Layer 4 of a small transformer language model trained on English Wikipedia (12 layers, counted from 0, width 96). Numbers have three digits each and are written without spaces.
A neuron's activation on a vector x is GELU(weights . x + bias), where the dot is the dot product.

Input weights of the MLP neurons that the questions are about. A number n stands for (n - 500) times 0.0035.
n15 (bias -0.038): 466480526296441562652454481516361667405435681604440424616386410557494442698279419545544456619510543444500417625436509553547503353439377401788459552574522621433500537586442364588467378481565490384646443612561535791437512734463543657547416509500437371594503479563422682238403532548401642420
n28 (bias -0.054): 590423449474396549335591528556588487678542500471456681511347479320466503834600439625321344541308534516602699494329497379523484533593573299534629509535614491627717466528497442428571653341388690680488500552545383373577494456682570464404408467578400574356407428528423452456463535370403484468
n35 (bias -0.020): 552436494532463491627430362597611500450594462421649593566350553329485352675574521583559506380707444536360563485591515500386615400443405485466561587427426518681512610591366625500603477515487446294333394583416689459473485201451509615682607358594494435703460284525700500436463528382575497453
n99 (bias -0.034): 585559500440431414503562409699533434426500587539462443576318437519541543490485418353610481552474486662402736457488503615446808651552357478462402549571525303602450558519448628604520437463634662457341605444725554458419422667654714308626319315563411449534364411401431316372462455582463478551
n121 (bias -0.014): 416444665411413538561573500473368511585311634608534534497459587273651582654785537643564466521378479309313514369578600374471422290692642424296507618590527433566774540439335467592532343597423562582280410661467557458362538671628497616530423445518473571334520602507460444440530503400341602343
n122 (bias -0.012): 546599486668512615541368540597428429282346459564469469446525726472463581564449482666405416402592553481762305512585579310392444668574462254379625619427558515590537584404302576536554588385401450516463570524491575427468535612375557660392409473632547481378503464500614491370417297515571621614
n128 (bias -0.033): 456599664517369607494500396433661500596397497629382609512631566535679571649482314572664541451670477500467474358406319559608630606555637450500541534389446369463484520426442632574760386653382367376488503503525491389488352579251584637516563463583580446448475636385528555446377358370403567199
n129 (bias -0.041): 634263626317540522497654610463599497324415435576550453336544532466540382493565417590343487562479594584297401432370523572595540548620438546456357448507370474392666619497602374653698426530531562599712408407445450479660484519503861258477394494713527554335563370487447497538607313426655328373
n143 (bias -0.051): 273662560644332314490627500595477481529316661538547613537646490475697165563574396320626438378425510662448360486770788507500678593559496326500180574533550393426439474299580489482624553743392663366527565604651490582386394583518677355475446510640471428437475388558403455391432474490587515352
n165 (bias -0.063): 569536575315233326494531372401447605548556497369582484651373437544488454623491422428503630497448386487552477677427692591330614389379416435329503573561444497617584494490596407348382619562614697390559518481595396737563482539588629543701351458635173443576563537487437418544484590443536601479
n179 (bias -0.047): 603284428432500597313615571496303522478416460547382759540164466249603636469520699641525496258552555470416467614484482503578565527369335479320639469471270468333716487356447493739277459373714467538480629698406517721432629599447518626382539524526471496725418517601454562483646533633399539497
n188 (bias -0.016): 422351548606689640373522468609503452622567668656402467548329537353342398596669613443571650447523371823660370566548478515426575503503513577559435453550513487370365598533491600500486572535406427479388497506528619493435515500513586319487481385361480409544237633644370626133565434621486379451
n200 (bias -0.043): 294689548353590585567531614603552675617442621375489546548373570735375456637565347685416511425605626544618235670610603520540440483308522445507517371608389590558552595352529521412573294241475572234337467687347372655457477560413476565339535403704348416449500350549674541480382610527276574470
n222 (bias -0.070): 655654613492294493634458489555569741267436471544533515603467435337414458637386375534540580526340546315507349643660489416463453645490348518416403535493496425616707313398596479357369481692455640020450490361475364504483733541611723387619415500523467569497658395645673692514400639459394605507
n224 (bias -0.065): 657383645425446458493453476476522607690681531516459538595476480394374624686357578613272675567461525625486503447468288596639342516490669439552541264623463527834625394576538561444614392483348724728538510486280387338412442572551503570473497283500603565315572440318619483397517427327453448419
n227 (bias -0.023): 506521519584611334449587558581434451557347554481343351495443556503620558465549447656447456391436444633452482443375448219603559618449549529640485434712573436457602377485728550663479317410555560547558312450382617500444419480611457431291401588589494488432553454574494494517535569466760524621
n242 (bias -0.061): 339322470378322509371550746569650389477538510616516305568484620471452465433485484590368435497470389456467705387655630515418623636400288662471304538553596541642449529389461385563456599506587368425485528190821591520540454562609516617506513562544367591566516556364642463400471530460497685466
n253 (bias -0.031): 720527317559500482286599485523551563542507382624583662441466397440441584581219556790537425393550470207600550573303592469472406668605573408594463373354225412409407864542383600703364646618616416298591333570387475496564578507396551654530433611648376493616407478429343551518485686607559263432
n278 (bias -0.028): 347482509375557347642444551225550500648407452583517599450558464391470444615648314511564602559633491472524705813672356560545360516480517467610564411514298453589540432383484611549461421580479427529475574688642474315562148718611463626391540304355545514595490520476595385478608365364304514461
n279 (bias -0.040): 316315491489579481519470560439528482347664364437719578441585612561423546401379523305523557442607464521493524588537441804494621583348438533517387340424577421412440564354491530461706748480490634692547188430516570414695580603500569500443596471784405517273312343524564438532530619554461385577
n308 (bias -0.040): 388500429419658506674578551471405697568648542582397526462448396336341691479387754361497645664507604446332392429497635524521638430549358424477465416546500699634535520393683741339380419509454513571464555341506503414521488518503418356663361525386597381367340431506497485359596708564493503610
n311 (bias -0.018): 479497556481386446596572467747348462269578444494350565458528448613503402743393400475406488484497345455654522547469467526734509284341641386580630530484530626542751508651503554429548330563620437416435552394482319616439506471433554482326343433478577558503552545623470518586412481666625567401
n319 (bias -0.031): 381540667357624612549506564366452608559364359592666581512431638584596620627329433533487429503523377635610563412518478334790409500559463541347404522440417564421449603425348366450312537516627543404404540305670399780515389522619427595419612602402357510491416267477365619564580480540507558589
n328 (bias -0.028): 629528484457614538464646520562310627568566473625500469419288506534638483411202251507416497611514543355618493687456597478490497675595510497391385418622567547596805626586506490638528336490560441518573616446632535455523497532571380480432333663691339551516500368490260284347537362539351303674
n343 (bias -0.034): 555153543419329446382557576620485480500492469458555514505703560409505395500520339509456544717503525428585489372515597482469608513543426381420462447472604332621587497469467579332503488272528534532510403489369570494615592569620524524448364426580569494476503414558714447549610584545572431602
n344 (bias -0.068): 539597411745433470527482582609633504493620354663381808401315739532386405387374796392486601633437545616415559608566556362452514624538326397420657430577493638602507634652424489462422648468333566549292442415458514526699520589307401342550653362436254446552726510298367476324546405455485359510
n347 (bias -0.029): 374552410841329574541669550263626617591401471541565551427478630428618598461413386485428587349355438361592412570789443611364504610292670564573604455544425351574635392453530329612601470699314459523638397493426429611541544438607454623446781396466409648490615360435504253300349709558519496432
n353 (bias -0.066): 564613515497362333506388595622601600455500494428621522717580270423532441469409364750462462657612595447448607651491478348500589494601493632426519546578383259525607645532479579731325557626490513503467461412435608582367328454611438516535563402414615510568490435235535549500408578372373289412
n361 (bias -0.014): 539478592576610599555347509405602538664521335435567603614448589624491488336330494590500391432447595588556525439417506407406678572515326637467608462287635363459354500774397539480359579372522478567514563557620577460477251514353600494455563543513488425631482714582356535330413537471424494460
n363 (bias -0.030): 357454368406522408467540532477534487429556461353426612465593673401601363420482611388579574764543641377471412472588503473539519585580268475359519556474525509484560535317500478617417782450665516379414400462199593569579409604693628534583544506540275522531681565359662355533430549521463382687
n366 (bias -0.017): 612369473500570497515513586324701466793582438415529377500572423310331469482664692630327513437726520554292418391550415419573319525295520437438599550649577519538567491516541592347433412471593487544629592433309330672669427531574494478571541336661490345494449569555388416518478549386638487329
n376 (bias -0.036): 383404503530456568246783478400456576619600490794446577573619382516399391552471579543491321393477624344503318577535497497578675406570637531404358583448613447522557584333652550469444426528339581426512542465645407556660394451459540519310459479563318408494570620420696411390683494461567395509

Each question shows a token from some text and the vector x that enters the MLP there. A number n stands for (n - 500) times 0.011.

" World": 611612585431509499435575359423589537527451763614545600379493287565379607383523456414543467580528489471578567413543566580347239541447369706562605520477637475415553480470413512340457402507448439604512571566581523456267456540526450297469549541410477400439439573460681366697533529542566442640
Which neuron fires most, and how strongly? n308, at about 2.8

" country": 537564571437435534470520340441512458476451689652482536494392244589418669383472451348611424635583503462521545438449614521390164555467441669593565519517634543346568594455341528408513537490508490573469513613551392498349401403466508332442629553411418442462470512529720465633477627560622484664
The two highest activations, in order: n308, n319

" Animal": 564676533418446557477502360520557456527463743542550611524429298545421643427574423425472373558481453458620587415526568621394127450492406555635553400427679521415578399524351467390482454575471438647484522555660528501267429542543492334445602565457518455462475574475689396650527550515510432606
Which neuron lights up most? n278

" in": 489492631345434444387558328564565461516468726635638567367410430443472525306487381436468447635554419533609551495464556606365226545421401668617572533400612564264559550597392549360599476570512537612546463523567471581376536437471439384485514566494533453414471566486674461558421512438685444617
Which neuron lights up most? n279

"t": 511565530399518516419538350510494529542365675622535538401432396581394585365598467424585505473678389420469574463506656479235136540498337617405595467479671592310404518553391409386631538488486482578574451543581479595332623392521485451564615608479493510427513541504697499540438483511648465549
Which three neurons fire most, strongest first? n242, n122, n188

" a": 557523655353394418477612301584492502559419645659601573495353312517441554342528450271535345607577479475543589486471615545337206546449358513596626511464607548325504495568490461470541532411464619554550496470466479591380507523548496367491573544447628459528483530443636467694399425449677429644
The two highest activations, in order: n99, n165

"ing": 514553528414415416389585419518488523587407740653546552475419341490506508384523416421524505556523435466534590410495675622350148645541413661586565454477659564229526562515387431385629447506461402619481434524528438588254484364552514433443593578425518535534428549556650534598466473488647461582
Which three neurons fire most, strongest first? n188, n143, n242

" g": 525614703433467454436527311592638530486462681616555630344497258604338559436535472417490426522562441431480478419492529528282170531365455622492573501501697534339516582511451444427499517500507460633635545489459497666350525449566461430501619476528540541551426468444634376623461464485682447556
The two highest activations, in order: n366, n347

" offer": 574577657467459585437522408543529463504484787612480604442452328525521449326519399418527397519588484409604524444475553532392139472396355624523541556475627656327514550685426383409458416530465494640531453560523465490283516492501544331509574627540546450512469397477630480689469431548639454612
Which three neurons fire most, strongest first? n328, n311, n15

" with": 500586670365477391505587384558487441478557712647577593473406377429477466317468377354438393512601414441544510443487569561376208579444323720644643487439596577264537502550413525423572478512519522637527431581512456590314537513475480373500577493507533489468575492560656556570380525549660443557
Which neuron fires most, and how strongly? n15, at about 2.8

"ri": 515617582386441434409582346605510462557497630578588494476363369428489600375685426454491400585584379537441473501511633440374170463461439514472630581426643646340499525585332510398540552459453492659503529616547439485317472349536498386477712493526503376508514533439736528531514466533642522591
Which three neurons fire most, strongest first? n35, n121, n366

" the": 552547567335397378457603359486487515521397772591533610451383364527475619395473442370565403646498478488523565505511613516259193530450398556621643468464528510317537500506451483453607486457459553574551513458530594569301545503567457340536531570445553417478548593437689474705389484500659428625
Which neuron fires most, and how strongly? n165, at about 1.9

" for": 523582617347463413447521331599518505565504690654559633525432435469463518318493319428413452621559444458531534405518488530365117535463383611680604408478658550389596538559355532447635420534479514698509368594560495556384511427464480390492592542445507432385512554465673436629443551540591467596
Which neuron lights up most? n224

" contract": 561667615419418518409534388476571509573399688602542490458413368630462503416512432404565429599596433513621444391463501521358196541492442572494544495473694504302598560622396384385569345587408490576514498601578460604343446489414491334529592652464506372395410469581694476689541518534644485603
Which three neurons fire most, strongest first? n319, n200, n143

" an": 537609595351389485468507316589509450525439681607657589511398293484459572373511487285506282583566437439591541474547545554354192503408377577607574502439534527306536479577451485533495559421543607591537507553533548598340582498494530351484569504457607450437555558392726520708416467472638424525
Which neuron lights up most? n353

" End": 458634639444459472359519315507557412539319742612578543451451384622414627453613420420551478534561465484539603474476467594406248569462406583540550520456730549354518515588377432304509386461404423585543553521616443546277434535405534351423630661443540535480530545494603409599487551618540433586
The two highest activations, in order: n361, n319

"ared": 562550577394429484379572366512558385535426739625540548501379353506563516327579392394550382517552463437613657485477672588339228588529388652571521450480683605227471490586452461334579440498420436604466437497524484477358502615491545417536640501447524497522580458446650469506498445492665454598
The two highest activations, in order: n99, n242

" one": 590606579384427478478515331488519528580390654651580598507389352524457600247532464320584393573630510438588567452397631511449117504426385488592614510531611553328512544562437508459530543410460681518491462372517488591313471505473466359475577663422437472480571460425694572649391548552599466584
Which three neurons fire most, strongest first? n319, n15, n165

"57": 491544625417491512409596344390467485528402703500585578406426255524381578225526486405532441526592518415596614410461568620360220547562414599554556528480511595354586554519475574344608418496466464647463492572575460536268543514532533377508574562418486365540557585421742545515489453626625369594
Which neuron fires most, and how strongly? n308, at about 1.3

" exper": 599699570391505481411537374546563580512599672673596542455485308521471546512418425417482407640541457318534531412566564410331287512410389654492538492452664586298539640474396527500415511484574395672535424638529539517350515400534560333433569504465502400436508475378724437720514395525607446539
Which neuron lights up most? n353

" ": 528584604457475447358471289556612507521464626602612625386443299519406587219456431370511467551472516478574523463577472660393279526455410542474570437503567611322646489568407545469607444460381484566655453590534411579259505458562530428438584663412517403466563600428686503610410428513686509628
Which neuron fires most, and how strongly? n347, at about 1.2

" Human": 559681540419430569469513288486544489463449762587527580499425372612419597390533371455516403574444452420587574425552502548341183500581469614559572391480601546342543458517391441360445434568497422716504512595641550516394456589489468289420650554481483438496483598504686337620554542511560425599
Which three neurons fire most, strongest first? n278, n328, n121

" published": 553596592426411493421627317529533439503437758558569626566413321498506570359401401393513418632510426369589591429449546542451309499470441630571645483455682653265548522534413563333540423519456448651437442613491446620379484548500538284404539592423561454528474435464620507612549483589595415614
Which neuron fires most, and how strongly? n311, at about 3.8

" During": 473520649306401356417575424558538500515432725670526595428478398542529532387453333464526480619474447539554634468520576520428174590515480721640587503427615607284530516571456594308502440575479497577530427508521467544281498526435455322451580522440467464452458588508625367630494492550600480551
The two highest activations, in order: n311, n278

"as": 500527542448429466436538377460594410501495723583501509430347313553457602258594479469540372542614407470570535512475601570278168561575376603484633510497631592377531557506348470470540481433522406622508455584588497594384493377476518454537719482418525420462469539477769462503529476429678473622
Which neuron fires most, and how strongly? n35, at about 1.9

" z": 560693609426517548435582322543508522471514752585566543392476373609367554364541514464506377429562447420503430478410529527281220495436404666500648549467646593311564473503494352412585489455506511600607571506519418537301499466540473479590601496534456398502367573448687449451531559526696387600
Which three neurons fire most, strongest first? n366, n376, n165

" particular": 550653573397440542414558421500505513527462700660547598474384270481480560380447431345565437572512401416623519436486630554374143505461375602595596524434557581272494508592438458347468453565486472625501491557565481569284496496516463303508568572472459421498464505495660550714531542621667485597
Which neuron fires most, and how strongly? n319, at about 2.3

"imal": 512633571456469584437513369540518528459435696576556546453410267477423630415592428379554464479554433367587578446475664530309083541464386564557559434471654599252433564549407438463506507489471447726488493586510547547273502443528546441557589551440523461500516489455706469593534479553605429628
The two highest activations, in order: n253, n188

"ctor": 564599641471454598446550384526481460467431708595528640502420325551513551272615451430509478624509415445587506468399540537339208486410353609527632457445649610265436492613368453345509497523410480633437508663594475464393563520529499282544675501491474418473519496471652497584544412562648488549
Which three neurons fire most, strongest first? n188, n344, n361

" remaining": 577579649383432411448598315517515516556379710643519556476433312447456565366474421404565437568547490371530587428376598475404135590514417584601616379505605562226535543538457493422580479491490487647535451519438491591295490466490544326475619662460465478515563469484627491743513572551600488552
Which neuron fires most, and how strongly? n253, at about 3.7

"ies": 532542589397413426432578324446508456544428720604466518421391273536536558289568499437571404538649378452521601482487682599320273575529386618540627511440646621305562531613391452418549443501463397644433445577564415579335443397485528488502642574402448483479415521577671504586482487544627477627
The two highest activations, in order: n179, n188

" end": 515463669404468442287552297506571416553310766604590547372517332567475544378541417465538538575601497421590554464520565562365236539378399652486505512537678601347542574558442454325535459511483504584550541490551448529266470490511496328444560628499503501465535471469667413660478515556614481554
Which neuron lights up most? n343

" that": 661528576288425421417578407437476468575375684598572631474459409467445605377477367349496476569555457489566532443435599582382142589460317619580655551479542535319665521538453456394587484528500554504505472492534457567310539512484533326512574580415461440502414529515685530610411579600670489601
Which neuron fires most, and how strongly? n222, at about 4

"for": 520589571379479534448451433520556510524510682646529568465433438541421488373532368468527431569583377452475553459544709501415103550478369673586581410435671564337447490576408478396513479530451500701517345462589560589442620352416512346481683484492463475492517534426679383535485392560640497639
Which neuron lights up most? n344

" |\n": 479642708394538338476508305474562466446477706697504582360453404484510531346491419396483373653523385564516619396456572646378331517397394593468559571520600547356599559442423484383643467573291482552505488535516446654368519570465514391442689543515539438522438498499676442622418526539624528547
Which neuron lights up most? n143

" |": 493623609381482391476522260543490438487405676618575632379456398487500453457526397466475356570549411430504609348513523548342286602441422441553633537533633515355587592459382547405664454515421443565542452566512517616294460567429540420486784564460537461461513522504708502730408532489610430611
Which neuron lights up most? n128

" science": 580689559459454573489570348462482561535496687650490546541426224579440602331480503394579428634543461417599571476417627519396252511470388571572655496443651636318469514440377513426416471510474488629405455595554402554327406437584476374486627527429532396479424473585701437679525438524618378585
Which neuron lights up most? n308

" Th": 501612604372440349404462380524498503540394701575477589430493263673415630392503461408493406562596397521501547405571506574338284494592450668434695503423597536452563487569400521467500524458475465550628422496565600621249533477557470351556693505467535499437420654401672366526422499593577437575
Which neuron fires most, and how strongly? n353, at about 3.6

" to": 542492646319449429446542354528442496532477679643534529412380342469469481363454323387460485572555457453495584538476601577360132614440346649546616550414564616323599568530430443462634450506548492621607403611511476596399562458494564369505607510446556490448434568508634425581449529562704464602
Which neuron fires most, and how strongly? n129, at about 4.5

",": 512474584419467381442620268495581481498442687600520618446395424415449587326438384377514458584607479441563583451406560516264273631433404612479647581413640543337527476547443533457557480441450460611508447486563440504346553436558564333483685568455507542506430528549745555648455506523673423641
Which neuron lights up most? n343